Layer 9 of a small transformer language model trained on English Wikipedia (15 layers, counted from 0, width 96).
A neuron's activation on a vector x is SiLU(gate . x) times (in . x), where the dot is the dot product.

Input weights of the MLP neurons that the questions are about. A number n stands for n times 0.0011.
n38 gate: -61 67 -1 155 11 -18 -25 24 93 109 -100 -19 -210 19 332 -1 -123 -37 63 -48 -78 -121 55 128 -102 -27 -132 61 22 115 -112 -27 -105 33 138 25 209 26 -72 -95 -307 -45 -293 202 145 30 188 116 114 65 108 -71 -116 17 138 -217 33 -314 61 120 -116 42 -79 55 146 58 -162 -240 26 115 162 -7 -192 186 -75 -146 -295 -9 -91 -42 55 298 221 -65 -48 28 325 14 14 -23 -99 -8 -277 -59 -103 252
n53 gate: -164 -104 29 41 169 71 -281 238 -155 -5 -304 90 -205 -362 72 91 8 59 126 176 75 27 40 -23 0 -162 -39 87 41 -101 -339 -277 -109 -2 -45 125 -50 20 120 -123 -81 -212 241 -19 -98 -71 115 126 -15 83 63 20 140 141 -68 43 67 -113 25 -139 -57 -65 -73 -87 234 6 -4 -71 98 -108 173 -249 -72 4 34 -138 161 -19 5 65 -107 -42 178 3 68 -129 -41 -40 54 111 265 -106 5 195 22 -2
n58 gate: -146 2 130 -64 -154 -56 218 107 -23 -15 184 -45 151 24 163 194 31 -112 -81 -7 -78 -447 -75 -177 -7 218 -138 51 -108 91 198 -4 -32 -130 74 -148 63 -75 -42 63 23 141 -163 -68 -124 -19 -54 126 -79 29 -96 -82 -180 -104 -170 -28 -159 -105 202 -37 21 -161 -45 -27 133 0 170 158 -31 9 -17 -167 -89 -163 -195 -112 -117 -33 -13 -96 -265 -82 127 69 -61 186 -22 -176 196 -123 47 82 297 44 -111 266
n62 gate: 33 135 -76 138 138 -93 -33 43 -109 -105 -9 -106 57 157 31 -37 15 -156 2 62 -186 -87 6 -4 -30 -91 41 28 30 -234 -97 234 -89 -54 -168 166 314 172 -385 -29 33 -127 -130 29 -6 60 -47 68 -95 -48 -12 -80 -178 65 146 -78 5 128 148 93 -107 -129 405 225 -14 -167 143 -106 58 102 120 -45 311 51 38 0 -66 95 159 97 -295 -36 -34 -34 85 -210 -123 -107 67 211 70 -23 63 -263 -38 17
n76 gate: -32 -93 8 208 -64 80 135 67 -30 -37 10 98 -155 53 -288 76 -197 146 -98 -205 109 268 -59 13 35 -51 157 38 225 -199 -73 19 -87 -114 -277 173 14 126 2 -69 -151 4 -138 75 5 -53 176 238 96 43 256 197 217 60 -240 -59 -152 -76 -59 104 -69 184 -107 5 -90 -210 154 -40 -23 66 -52 -154 29 63 7 -18 -21 213 83 -84 -137 -75 105 323 -86 -387 85 -208 -28 174 36 -18 -32 -32 1 4
n101 gate: -36 -168 259 93 -195 1 116 69 128 70 29 165 69 -134 -68 277 -83 -23 -190 0 -53 12 -105 -168 33 -17 272 96 -8 210 64 73 -104 -6 123 19 -151 79 -25 -70 94 184 -113 93 93 183 182 145 -141 -106 -11 -38 60 -190 4 21 -67 286 89 73 159 -21 -80 117 -119 111 15 14 121 108 302 -61 -300 37 153 149 -108 29 -43 -46 -12 -368 -65 -138 -18 120 123 -178 13 11 54 57 -139 -186 51 39
n102 gate: -140 97 -42 -135 49 -214 24 -28 213 77 -50 -42 79 -215 -42 44 -175 -25 -47 168 187 -43 -115 -215 -53 17 4 130 -83 -186 178 -9 -46 34 67 172 -45 -156 22 -37 2 171 -222 135 247 -123 -33 90 102 -36 168 -66 -24 -221 64 -79 21 -73 89 327 41 44 -12 66 108 18 87 -249 -323 291 128 -46 -23 70 22 -72 -39 162 -217 118 -177 -117 -49 327 37 4 -1 13 -86 68 77 -27 -46 -41 -291 29
n111 gate: 240 -76 -85 123 140 -103 -40 163 105 7 -158 -238 -69 115 -4 -9 135 -156 66 -19 -7 -98 -87 -63 -213 -31 -204 58 88 103 -140 143 -68 -40 52 78 -2 -104 -32 -18 -3 43 -95 -77 183 130 261 -54 85 193 129 201 -29 -151 268 -176 166 -43 -19 70 268 133 -127 27 -159 -26 16 -21 -11 212 162 -44 -191 138 85 47 196 14 97 250 -249 -62 -39 -54 68 73 158 53 -243 -51 -113 43 23 -109 -13 -22
n124 gate: -70 138 216 118 -53 -35 -71 21 61 7 -2 207 -254 -198 18 -32 -224 74 375 -105 59 -15 110 7 -74 -121 88 79 -57 -55 -259 -73 -15 10 -332 194 -156 -48 -75 -146 -225 -229 212 -83 -28 93 95 -70 -55 -49 -7 -131 9 82 -124 -159 131 39 124 -165 66 69 -233 -91 -135 -36 -24 -63 91 45 -162 -93 24 116 75 123 -38 89 -116 -162 249 -66 -142 -15 103 -14 142 -330 378 183 94 -158 -81 -155 -218 -186
n136 gate: -58 219 -181 159 183 -48 19 30 146 -47 127 34 -97 -138 30 57 -77 55 42 -21 -109 -50 -151 157 -57 252 113 81 -272 22 -190 389 -193 -131 -49 -149 -133 71 7 -30 26 -103 111 125 183 64 -76 122 12 -23 127 -135 84 -59 122 -58 -186 30 69 30 48 51 -166 0 15 -332 28 -131 -60 -51 -27 189 -34 85 107 14 -64 -156 169 -48 60 277 43 -39 -18 -6 -116 -5 -60 -259 9 -93 247 -162 -330 -45
n167 gate: -82 30 -190 126 -131 34 53 150 -31 0 -138 -116 -218 -208 -95 95 -5 111 76 0 -117 -67 172 -114 -68 -201 -24 27 138 -141 -99 -148 -252 -87 -117 161 57 -118 88 -94 -74 229 30 154 -90 -77 184 -250 67 95 23 -19 -2 -126 -167 42 -107 -182 -23 -218 -37 -80 186 68 -19 -1 162 -21 -174 134 252 -215 145 332 38 -75 -117 184 -45 -43 -121 14 -56 35 -124 -32 -56 132 483 31 12 -69 -40 101 -106 -44
n171 gate: -154 123 0 174 -32 -76 -112 95 -210 284 -14 -131 -77 2 58 -28 132 17 100 21 111 -36 33 -79 -151 -146 -32 -6 -222 -162 82 -154 -188 202 -23 48 314 11 -265 75 -145 -177 -162 29 51 94 119 380 101 112 -7 -81 -24 -78 -82 -199 35 -8 186 -47 129 89 -73 112 178 -250 -87 -23 -35 0 243 32 4 -53 -15 -123 131 9 46 108 -23 -162 -5 -10 -46 -158 -138 -169 23 -150 223 -220 151 202 -154 68
n188 gate: -48 28 -36 211 -49 172 -229 195 -97 186 134 42 96 -227 231 -3 -140 65 -184 186 74 -97 -62 268 -180 95 219 236 -229 123 -113 328 -9 -92 -52 -117 82 -161 -36 -17 -87 67 279 210 23 -69 -11 71 11 -63 -11 -151 225 -165 158 65 -57 24 254 177 -15 199 46 64 -39 210 -121 -320 -71 -81 104 286 15 -150 -132 112 -101 -181 12 -15 124 -49 -71 -43 -47 167 59 110 49 -307 -236 -62 -204 -85 -160 -74
n190 gate: 41 56 -83 -56 -89 45 213 45 -219 -39 -122 198 81 -103 -67 201 7 65 162 108 -171 -190 181 -6 -357 -107 30 -76 -68 -179 -162 -45 48 138 -180 28 -213 124 -272 33 -5 105 35 14 47 107 46 -194 -170 -210 -32 -275 156 -108 -56 -103 48 236 -121 -241 165 52 71 -101 63 -197 -32 -13 -107 -206 78 -99 202 202 21 83 -46 7 -16 -49 -20 21 27 -9 -80 -103 -23 284 125 254 15 -125 286 -286 -27 -14
n192 gate: -249 -165 116 -102 -115 -21 120 -49 109 -47 179 181 -31 -21 -22 42 208 -226 7 44 -151 -95 148 -77 -198 74 38 71 71 87 -182 146 -65 172 256 57 161 80 85 -66 -102 145 -96 -115 -117 -139 137 -65 -61 -68 -30 38 101 179 -62 -254 8 211 176 -243 -81 -183 30 170 17 -27 -56 -295 -140 -42 123 348 62 85 -119 -62 130 -35 131 64 66 -173 -96 -37 -44 132 -151 -204 -13 -371 12 109 -28 9 -19 -87
n228 gate: 176 61 92 45 -108 118 -32 75 -175 67 11 168 7 -34 83 213 -53 53 147 -45 -189 -92 -289 -218 38 21 -243 -13 27 -25 136 111 -184 24 -72 -84 -162 -120 162 100 -178 241 -51 170 -100 -147 76 1 -61 116 50 -91 87 -214 -79 96 56 -218 -66 -34 -194 55 38 117 -18 -5 -44 150 -6 -52 114 14 -88 181 79 -10 -17 -23 -184 -42 -93 -16 -87 2 -10 18 -75 117 -39 -31 -3 139 111 -8 -73 -109
n233 gate: -99 163 -202 76 114 -11 45 99 89 87 -173 -7 -183 38 87 18 -86 -73 -75 -72 -46 105 302 61 -229 9 -266 22 11 -223 -341 103 104 241 -87 59 -13 86 95 -110 42 -75 10 84 -131 -170 201 -109 194 121 -32 -63 63 -67 -125 19 -139 21 -19 56 153 11 171 -2 -60 129 194 10 -219 198 -84 -245 -224 -29 -32 -112 -32 70 89 18 170 -130 -156 -48 62 -57 31 28 -250 169 -97 -20 209 62 -153 81
n38 in: -57 1 31 -99 -146 143 189 -87 -123 -60 -6 -54 -115 56 109 -1 -26 -245 136 39 -247 118 -414 234 -106 -179 176 -80 79 107 26 -229 184 80 161 -109 -50 -51 115 79 30 -64 -164 87 18 71 99 72 -18 -40 46 212 -55 -368 -171 -50 -40 -13 -26 41 191 -70 -19 275 -4 -117 100 243 -121 236 -171 83 -119 293 129 -136 154 -32 -40 144 119 154 243 245 100 -15 78 46 -39 -33 -54 247 -142 47 11 -99
n53 in: 153 -254 151 138 -73 84 12 29 -39 202 154 148 -50 31 168 -97 -34 -139 25 59 162 56 -103 256 116 -277 -211 98 229 -115 -3 -27 -46 -205 117 43 141 8 98 -46 11 65 4 67 102 -59 2 74 211 3 165 68 24 -133 -151 -57 -73 153 202 -31 68 -116 141 24 -71 91 133 -115 15 9 22 -110 -128 158 48 -186 -42 161 115 50 -123 103 30 36 -96 6 -129 -123 -11 -140 -224 263 -165 -227 61 -98
n58 in: 23 131 -218 -161 -169 -234 -79 42 47 13 -117 52 -103 -45 150 1 72 118 96 -21 -12 -186 -25 -171 21 -11 88 114 81 -136 107 -243 -55 85 236 -13 -212 -126 114 -138 -15 -12 -49 162 53 -178 -183 25 99 46 115 -145 111 70 243 29 101 143 -79 178 -245 185 -103 321 -124 -157 -76 -10 49 83 -44 -94 424 -10 -68 36 -72 -177 -42 2 -60 -75 -34 111 15 150 155 178 -240 136 -47 -112 -66 -111 116 227
n62 in: -38 85 -40 284 72 171 -14 19 -55 -146 -43 139 75 26 -13 -52 63 -73 117 117 -184 109 -85 -112 -44 109 1 -120 -97 22 -119 -21 -88 214 53 83 104 140 -9 107 -124 -99 151 -109 208 -30 -225 -224 -123 -174 -33 19 121 -1 -328 297 127 68 171 -31 -111 109 91 100 31 -83 2 -178 -42 -133 59 -401 32 -190 -194 24 -30 90 40 -52 -51 167 152 39 -46 -153 -13 29 -82 59 43 -48 95 23 145 -93
n76 in: 284 -17 -161 -108 74 -9 154 -61 52 -193 -147 -318 -90 -229 -14 -67 -142 -47 46 -73 -62 -25 -95 -54 66 -257 196 92 92 -168 6 26 -53 -62 97 31 58 -231 103 115 170 76 307 44 148 0 -130 -78 -33 -8 16 -55 -131 -35 111 44 -127 -41 -32 -137 56 -221 -83 -19 -39 75 174 18 173 -41 38 80 107 -39 -218 -5 98 -27 40 221 -241 247 250 -82 38 100 -159 -213 177 29 44 67 101 -265 159 -83
n101 in: 86 12 -35 117 1 95 79 -56 -99 14 33 170 -219 -75 103 -63 84 56 1 -4 -57 -150 -151 66 -229 -30 -138 -138 132 -44 -6 -30 39 236 193 -33 -202 -94 0 -159 -22 72 91 115 -204 126 97 127 -1 -134 45 -1 124 -106 145 -19 19 -83 42 -8 36 58 -174 22 -50 99 23 273 145 -15 133 78 48 -12 63 -79 -131 -109 17 -265 -36 -83 -92 -86 -16 51 -173 105 318 138 -192 225 -154 67 -1 -11
n102 in: -23 149 108 82 134 58 5 -30 37 62 83 16 -81 -23 -72 -21 -309 34 31 65 203 184 -272 143 -47 141 57 -28 284 401 88 -128 -22 -47 50 17 -8 220 141 55 34 118 -67 8 19 -91 152 -158 154 110 136 -20 23 -151 -40 207 -146 193 -11 115 -25 -87 -83 62 46 -140 -69 -53 -87 174 249 33 -73 -19 -218 -167 -45 71 -158 -3 -59 -108 -189 -53 -34 -79 38 -27 51 68 -240 -61 -60 355 -114 82
n111 in: -71 -140 -76 -130 138 63 66 39 74 146 180 -117 -226 -64 43 -154 11 90 52 123 125 79 103 -45 -137 62 22 -24 160 0 -94 70 72 89 31 31 261 -40 -166 -24 233 53 -163 110 59 -91 32 -181 -51 -11 -97 161 -52 -102 81 -118 1 -73 184 136 32 55 -108 -10 -21 23 -141 -40 -55 71 58 -51 65 105 -401 -225 77 143 125 124 13 123 -45 4 48 -32 38 151 -309 -158 97 104 53 -90 22 -272
n124 in: -38 -80 199 38 -332 86 -129 56 -39 -130 -125 48 -73 -101 -71 67 36 61 14 182 57 7 52 -193 -99 -48 53 -144 -40 -13 -6 47 136 24 -142 -39 135 93 -133 -75 -17 -184 266 36 29 195 72 156 220 56 -151 78 -71 34 -197 -123 -109 43 87 -1 218 -215 100 68 6 84 180 177 -30 28 22 -2 -171 194 170 -32 -63 -113 35 23 219 79 69 58 -39 93 52 -141 -100 133 -254 45 -87 -29 66 -348
n136 in: 41 29 -85 57 -78 132 -198 -71 75 -30 9 116 -52 272 43 161 -127 58 64 -95 -54 83 143 -103 -68 -2 -225 -61 65 51 113 36 30 -28 -34 -38 -398 33 214 13 -182 -25 -108 55 194 86 146 78 -63 -321 41 8 -147 -38 268 97 -79 -63 -83 -15 30 -83 181 35 116 163 84 -45 24 74 61 -197 -108 194 121 74 295 40 4 -98 231 -14 62 160 -28 -154 87 -42 73 11 27 -138 81 -37 44 24
n167 in: 65 -130 18 123 -176 -96 60 -27 -70 -28 138 107 -238 104 -182 28 -147 83 4 72 -207 17 -167 172 -341 -23 -46 -28 -20 43 -103 -35 -110 -213 -157 -105 -233 -58 47 -20 47 9 -61 59 34 -225 11 -160 -131 -138 48 -117 -70 -85 12 47 47 -118 -184 -217 -114 -31 -15 -69 -16 216 21 -13 202 -104 79 -18 82 78 91 180 -126 -195 -126 4 -119 58 111 219 6 74 -5 41 163 297 185 -139 119 -275 -185 -47
n171 in: -31 -180 102 25 -63 -49 -145 -60 6 31 38 -234 6 -78 -281 6 -2 105 -17 85 -13 2 -16 2 111 34 -132 53 135 157 73 -120 -275 134 -81 -28 55 92 -334 -300 -119 -268 -13 -34 46 131 114 -8 241 120 -99 102 -73 81 -166 57 138 172 165 76 -133 -51 2 -82 20 -87 37 -126 188 26 -140 -89 25 -85 42 -43 -110 -231 25 275 -146 212 -75 133 -34 55 -83 -183 -56 -3 259 46 170 -30 -141 -4
n188 in: -36 -65 -140 155 180 -189 -222 90 236 75 -105 288 -99 10 -141 114 53 -162 128 -101 -33 114 118 -13 -149 75 100 -50 -13 -163 -288 38 202 -217 117 139 20 69 -50 36 70 219 -197 -101 -29 -39 32 -169 268 116 3 19 177 143 -55 -25 -22 -18 -23 39 -108 -20 -99 -27 -120 -68 75 270 59 -27 117 -394 -58 346 40 56 96 8 -30 53 -98 26 87 -192 45 -95 -88 359 -227 51 67 233 -80 -45 -211 -67
n190 in: -268 79 -105 -59 142 -364 -14 -39 59 -13 15 -101 61 49 -72 -194 233 -99 -116 -63 36 -68 -157 186 141 74 -105 47 -115 104 129 -30 256 5 150 152 -144 2 105 -69 98 24 -99 33 -22 -145 -26 199 -245 108 92 128 -2 -79 2 -63 97 148 137 191 97 -58 54 -150 -11 -71 103 20 47 -184 33 61 -29 24 -31 -119 -61 -266 -57 33 -112 341 87 -17 32 -73 -17 -15 -302 -104 -216 101 32 224 -48 133
n192 in: 4 163 78 76 -99 -78 -157 68 121 1 26 143 -124 -247 94 -135 -5 240 -84 293 18 -47 107 18 170 37 -9 78 -134 87 57 -64 36 182 -177 60 -259 -76 86 -22 132 257 33 36 -131 -133 -99 -7 -105 13 44 -67 36 82 120 366 -106 -87 -122 157 81 79 -199 111 68 40 124 197 0 40 -55 243 154 178 78 -68 -78 6 31 11 176 110 117 81 49 -134 35 -29 -17 36 -177 31 -9 -71 -112 241
n228 in: -37 284 -137 27 -171 133 173 -145 -160 -72 -49 36 97 -85 126 123 -170 -124 124 -131 13 82 -1 265 25 99 114 42 -100 67 42 85 13 65 16 60 39 -97 -9 190 -37 26 -49 -42 37 -123 -136 -152 28 -45 62 -46 75 79 -167 44 68 -172 119 -197 231 187 128 -140 334 82 -156 -212 161 2 -114 87 121 -90 -99 -40 -71 50 -24 -193 196 252 31 -3 -62 127 -171 -28 -21 -140 -6 -77 21 -132 -104 -57
n233 in: -140 23 -18 -210 178 10 -92 2 31 -13 15 -58 -84 -191 127 85 138 -343 -68 -124 -199 -97 79 -30 -196 6 -162 -68 30 -31 -154 -180 -63 289 137 5 18 -128 21 -205 173 -26 -14 37 31 117 38 -34 -28 -155 -194 42 148 -12 -199 38 -18 -29 59 -3 110 -231 94 61 -120 111 33 38 17 87 -222 -11 -227 -68 77 281 107 277 57 -110 -153 -188 -135 -146 -6 64 346 53 -172 22 -147 -145 28 116 23 -43

Each question shows a token from some text and the vector x that enters the MLP there. A number n stands for n times 0.011.

"ath": 92 5 32 -1 -95 128 171 -68 24 92 -107 -10 -4 103 -20 -100 -23 23 81 140 15 131 -94 -26 185 62 15 -175 -133 3 147 -7 31 -43 -96 17 100 -52 -51 -153 104 -3 65 27 -126 22 -129 28 -62 -165 -73 17 29 -88 -59 137 30 -123 -44 -68 43 118 -47 47 4 78 316 116 -63 0 -17 -81 -36 92 -31 51 -105 80 266 2 12 38 112 5 -1 -9 21 77 16 -40 -37 -2 32 -110 122 -119
The most active neuron and its activation: n76, at about 1.1

"ul": -32 288 23 -166 -50 -86 179 -153 96 -29 -116 -82 -18 -53 -78 108 35 -41 -194 -64 9 94 -129 -199 43 -223 48 -85 -116 54 89 -6 135 110 21 58 52 -1 -121 143 28 -219 24 7 13 164 -31 58 93 -154 -46 -13 -53 245 286 -3 -176 52 -5 -11 -206 62 30 -14 -98 28 57 43 64 193 -128 72 -58 -81 19 -67 226 168 31 -69 -33 120 65 -66 -1 -5 53 1 38 -76 -292 -117 -148 235 45 -225
Which neuron lights up most? n167

" May": 112 9 -49 -81 -120 62 -31 -185 13 -9 94 28 -12 -180 -52 -130 -65 260 -223 -66 44 76 -136 204 119 57 -10 -27 -39 -78 126 -18 10 17 16 -68 -152 -10 92 45 42 101 49 51 97 1 -24 -38 39 105 -15 121 41 92 259 38 229 112 144 54 42 -56 25 -199 27 57 136 31 -112 10 265 106 -124 -64 129 -47 204 -57 16 12 -127 167 150 37 4 -38 -16 -59 -47 -151 -109 63 -11 -58 24 159
The most active neuron and its activation: n136, at about 1.5

"'s": -45 71 37 -178 50 -165 -18 -144 57 88 52 1 -30 -8 -68 -178 -57 -44 -76 68 -27 143 22 31 48 -262 -90 -108 -206 34 51 -114 41 -28 -22 96 51 -41 -91 -1 129 -57 -109 -44 165 -79 51 -33 -3 96 -38 99 -19 -125 -116 131 13 192 63 11 20 32 30 -48 1 88 188 78 103 -71 -66 -87 -64 -1 34 270 108 59 70 11 7 76 -32 95 5 -59 -44 -77 112 -81 70 -91 0 31 78 -110
The two highest activations, in order: n171, n58

" T": 176 78 52 27 71 30 -4 -71 -52 -100 -3 122 2 97 13 -161 -61 95 -69 -37 70 92 -61 -40 85 135 -45 -12 93 -46 7 -86 86 -68 180 -315 -5 -25 1 45 123 -4 -20 -23 65 93 -20 -6 -156 48 -13 76 172 73 -35 101 -94 0 55 -22 -52 2 116 -22 14 93 -179 65 74 -22 -10 21 16 75 -100 55 -203 -44 -76 191 -6 -29 60 86 -1 62 -121 87 -216 76 11 -150 93 -44 15 181
Which neuron lights up most? n233

"1": 227 -77 18 7 -91 -93 47 -170 31 137 106 70 -124 -27 -87 53 -147 -2 -145 -53 23 139 7 -84 -21 43 58 -40 157 3 204 -37 13 163 64 166 231 -93 298 -35 120 56 -52 26 81 -38 3 168 -103 -44 18 141 -29 -10 49 101 -56 54 -66 80 82 25 15 -62 -114 152 -88 59 -33 -25 -13 -110 88 -68 -93 -36 138 -120 -153 1 192 -27 -67 -49 4 66 183 -3 -118 181 29 -176 -107 -137 97 -24
The two highest activations, in order: n102, n76

" |": 65 45 -137 21 63 7 -180 -56 -13 61 47 26 200 40 -76 -53 8 -77 15 32 53 160 -41 30 -84 -36 -32 34 103 -9 -99 -21 44 -10 22 -60 -6 7 148 41 15 -13 29 -3 -28 -108 -127 -101 -62 -30 57 -23 60 -11 115 52 27 118 -34 124 -19 10 -31 -47 -62 -81 11 -190 -29 62 55 -36 -100 -28 -12 25 49 -15 -62 66 -134 25 -42 -47 7 83 -105 20 -20 -72 -4 16 -100 -28 -91 -17
The two highest activations, in order: n188, n102

"-": 159 7 -87 93 -250 101 194 -33 119 -125 -45 35 79 140 -47 -26 -55 32 -118 -23 73 139 -77 -101 -39 -103 -29 -112 18 -172 23 -145 91 154 -32 -105 229 -44 -130 34 75 82 85 4 -85 -46 107 47 45 183 -66 -227 -50 -76 -217 31 117 66 -71 -12 -62 -76 88 27 -70 26 187 46 91 -73 -76 227 -110 107 -28 -70 -188 50 30 -91 -74 21 -89 -127 1 16 -234 248 33 -39 52 -82 103 -92 -144 58
The three highest activations, in order: n167, n228, n136

"\n": 27 21 -36 -164 -108 10 108 -231 35 28 152 -38 -23 42 -29 -129 38 63 -88 -27 26 -27 56 -100 -8 -66 -4 -60 239 -50 -18 -7 -23 134 -81 64 88 -161 -34 -2 99 59 -166 -8 -71 58 11 86 24 -107 171 -19 69 -1 88 -35 23 51 -55 148 54 15 -39 198 -28 52 322 71 -18 36 -58 84 24 47 -14 24 55 97 12 84 47 135 -94 -22 2 -37 -132 100 69 66 77 -221 20 50 -169 -189
The most active neuron and its activation: n76, at about 1.4

"ai": 27 -17 9 -96 81 39 46 0 30 -9 105 17 -3 33 94 -47 -41 -46 70 -38 5 38 -62 -46 15 -69 21 -129 -27 36 75 87 94 -116 -59 -49 128 2 45 6 -15 62 -165 67 65 -72 -80 -51 -11 -68 -15 21 196 8 -257 -140 270 14 -185 95 -9 -23 49 -14 64 63 -193 288 118 -60 -69 -93 12 30 28 53 -118 125 -68 67 0 -79 4 44 2 78 23 106 -69 -104 -158 52 61 -68 -44 181
Which neuron lights up most? n228

"7": 68 20 -122 -111 171 38 -224 -54 -64 160 110 -68 -63 44 130 12 27 133 -20 -32 72 22 -100 -111 49 28 182 -22 -152 36 128 -149 92 71 16 -73 -136 39 142 -92 20 -14 -101 55 -105 -133 -39 -8 -40 21 -5 -172 12 89 -185 163 226 -92 -30 99 2 -79 -117 -136 -13 -51 3 -90 -28 -60 -73 35 -41 -19 72 44 155 4 20 68 162 -146 -70 40 6 13 51 8 -18 -131 -144 -27 -44 -45 -46 190
The two highest activations, in order: n76, n102

"/": -30 150 -61 344 -126 -152 388 -81 -44 -99 154 -9 75 44 51 3 56 -63 -211 -79 -50 -119 22 -178 216 -6 -72 -8 -153 -151 167 -115 75 123 56 20 7 -121 -236 3 -168 51 9 25 -101 -149 39 -111 34 81 29 -39 -11 52 -19 31 43 126 -54 4 77 -9 -168 -44 -283 -13 70 -56 53 103 -187 -194 -265 -95 -26 -33 -80 -201 -1 -44 75 -5 36 -9 2 92 -100 -34 -97 121 -149 141 -108 130 -20 81
The two highest activations, in order: n58, n101

" C": 198 -42 27 -161 53 115 -58 -113 -5 -51 109 -162 -3 18 35 -221 15 -17 -179 -47 -25 -26 -13 9 25 -122 74 -58 31 -103 42 91 113 -75 250 -176 220 46 -95 -43 67 52 -40 -57 81 61 40 42 -20 -16 -20 -88 -1 71 78 109 120 32 37 59 -48 74 116 41 -21 171 90 -41 64 -112 24 -100 132 46 47 -150 -53 46 -29 240 -30 -6 71 -24 0 93 106 -54 -64 115 -86 40 -97 20 52 35
Which neuron lights up most? n111

" 1": 191 125 30 89 -126 24 46 2 -2 74 -46 23 -77 -33 -203 -13 41 111 -23 -107 34 31 156 -37 -37 41 -41 22 7 -53 48 -63 -38 89 78 39 -76 -29 381 11 -27 66 108 33 11 -91 -49 -109 -95 62 -30 -111 115 100 109 88 76 118 4 70 -133 64 -71 -114 -117 85 -151 43 -8 -129 18 56 30 -65 69 -34 88 -101 -72 17 178 100 -44 -175 7 74 -43 30 -57 104 -14 -35 -26 -47 124 55
Which neuron lights up most? n38

"W": -174 -11 -17 125 -109 86 -115 -129 -22 201 130 62 -7 -1 -146 35 -21 -155 -257 9 -36 -123 38 -28 186 -135 23 -109 126 49 37 -104 55 -96 173 20 -101 -15 27 69 -215 69 164 16 -29 -228 -53 17 -8 50 -37 170 113 -21 3 139 199 -176 74 68 74 -25 -2 -41 40 108 79 20 26 -82 107 38 -170 29 70 -29 -128 126 -89 133 90 93 -40 32 3 111 -58 -41 -110 113 -3 62 -6 117 223 91
Which neuron lights up most? n53

"ch": 79 82 -40 87 71 133 70 -49 33 -25 -35 -46 -31 26 -70 70 -178 -17 -98 57 26 -113 -106 20 257 106 9 -166 -36 -104 -88 -52 -87 -63 23 -41 -13 29 283 -115 93 -15 -68 -27 71 -48 134 115 10 -2 -11 198 66 -126 97 -19 44 -34 7 -6 -42 -45 -54 25 -3 141 169 132 -113 62 -228 -113 46 102 80 59 6 58 111 -40 -29 143 -90 5 -2 76 -46 -101 -126 -86 -114 226 -23 -64 54 208
Which neuron lights up most? n76

" the": 15 16 48 -23 34 -67 29 -68 58 -35 166 25 -19 -143 -45 -137 101 -51 18 23 41 40 -26 -4 -88 -251 -43 -150 22 -12 -10 -22 -102 -75 17 41 -55 -49 -21 -138 -18 -92 59 -49 14 154 74 147 29 63 -42 43 116 -3 -64 32 112 140 -29 -38 59 -39 20 -39 -34 -109 -42 114 24 67 -4 25 -25 37 83 257 54 -79 28 24 -3 -41 72 43 5 -29 15 -104 40 42 2 77 30 80 -33 -91
The most active neuron and its activation: n124, at about 6.5

" for": -51 36 -61 53 -76 -37 -19 -82 -23 70 35 -44 20 -20 -98 -86 -9 33 -44 -43 40 -19 30 -3 -5 134 6 -139 -80 86 161 118 2 -63 92 104 -175 32 -145 19 13 -69 39 -82 1 55 29 -122 -35 80 -35 19 -70 -8 -11 -24 -92 237 -13 -56 15 -44 53 -109 45 49 41 -31 62 -132 -33 -48 -29 -19 -78 166 -114 25 -54 12 -14 128 -139 -4 5 -106 -17 103 -80 -58 21 -66 -74 70 99 90
The two highest activations, in order: n190, n38

"–": 35 -134 59 224 143 107 127 -5 -98 1 70 129 48 3 -99 -99 -78 8 -152 157 127 165 -62 44 147 -188 51 28 217 -30 -99 -207 -73 -90 -24 6 172 -44 43 -60 61 72 19 79 15 175 -32 -177 157 -34 4 -236 203 155 69 -19 89 222 -24 66 -17 -37 66 1 15 -43 63 -132 69 -154 -67 106 -206 -62 -48 19 -117 -113 146 -89 129 215 -89 88 2 45 -165 116 -127 26 -154 -111 -192 155 119 154
The two highest activations, in order: n53, n136

" (": 166 40 163 174 30 -51 27 -12 63 37 166 48 11 222 -36 -59 0 26 -68 -46 -27 -19 -255 -32 231 -14 -15 -147 -51 97 -31 -12 -63 -146 20 -88 97 92 -47 -19 61 88 5 -21 -19 66 197 -70 -12 -4 65 27 -85 -119 -100 -60 93 71 -9 26 -55 11 -98 72 -51 56 159 109 3 -54 -160 85 -64 -15 20 20 80 35 -20 -178 -74 15 30 10 3 -74 30 -105 -92 33 -80 -27 -164 -41 -106 87
The most active neuron and its activation: n101, at about 0.83

"ore": -109 -53 -57 -77 4 8 -19 -50 13 -111 -40 22 20 132 53 -90 51 65 113 -36 14 -1 27 -18 -16 17 -5 -208 10 45 -31 -32 -10 67 32 20 10 76 -128 -46 -48 42 -65 26 -34 56 -125 -37 18 -81 -41 92 -120 -98 105 -23 -49 -87 -77 -21 -65 -57 -56 -81 1 -117 29 245 9 -92 10 10 -48 -34 23 33 88 -37 -88 -44 15 -75 54 17 3 -79 -26 9 88 35 -38 -38 -18 -67 -15 29
The two highest activations, in order: n53, n228

"er": -79 163 -36 25 27 59 -73 -17 121 51 -48 47 -29 -10 -146 101 51 46 74 69 118 -98 -3 -93 33 -55 53 -92 41 -117 45 -131 42 77 -42 -21 -63 13 -98 -17 95 118 -65 86 129 -201 -131 2 -6 -18 -70 -96 -105 -19 213 136 79 -11 90 61 22 61 -1 -91 0 192 -8 261 -166 -153 16 -14 -123 -23 72 12 87 91 29 -29 74 99 -25 -33 3 -137 -77 -44 59 -1 -13 -63 -67 -60 31 15
Which neuron lights up most? n38

"ay": 31 32 -4 -74 24 2 84 35 1 25 141 31 -31 99 90 -68 40 123 115 8 13 70 -2 29 27 -66 -29 -201 29 78 -20 -9 47 58 44 -18 -19 66 13 -33 -14 50 -29 35 7 26 -100 112 2 -182 -64 89 -165 -2 42 91 -103 -49 -7 25 -2 -55 -82 -78 -41 -112 -18 236 -15 -33 133 -29 -94 44 -34 9 107 -42 -28 -75 -19 69 102 54 2 -106 -53 47 -45 3 -46 -51 24 -16 -21 10
The two highest activations, in order: n136, n233

" t": 191 53 76 38 115 74 -80 -128 23 -78 265 -65 66 119 -53 2 -39 71 82 -274 45 -6 153 92 106 -77 -17 -84 -69 -143 -51 -4 -14 -14 130 -138 0 -53 108 121 122 -26 0 -51 90 110 18 -5 -124 18 73 180 -25 181 59 31 -112 -168 -55 -65 32 8 121 -19 -21 -41 -269 -34 -9 -77 -133 -73 78 -102 -148 73 -52 -53 102 84 51 140 33 100 -3 57 -158 -48 -57 141 65 -265 96 -68 58 -20
Which neuron lights up most? n136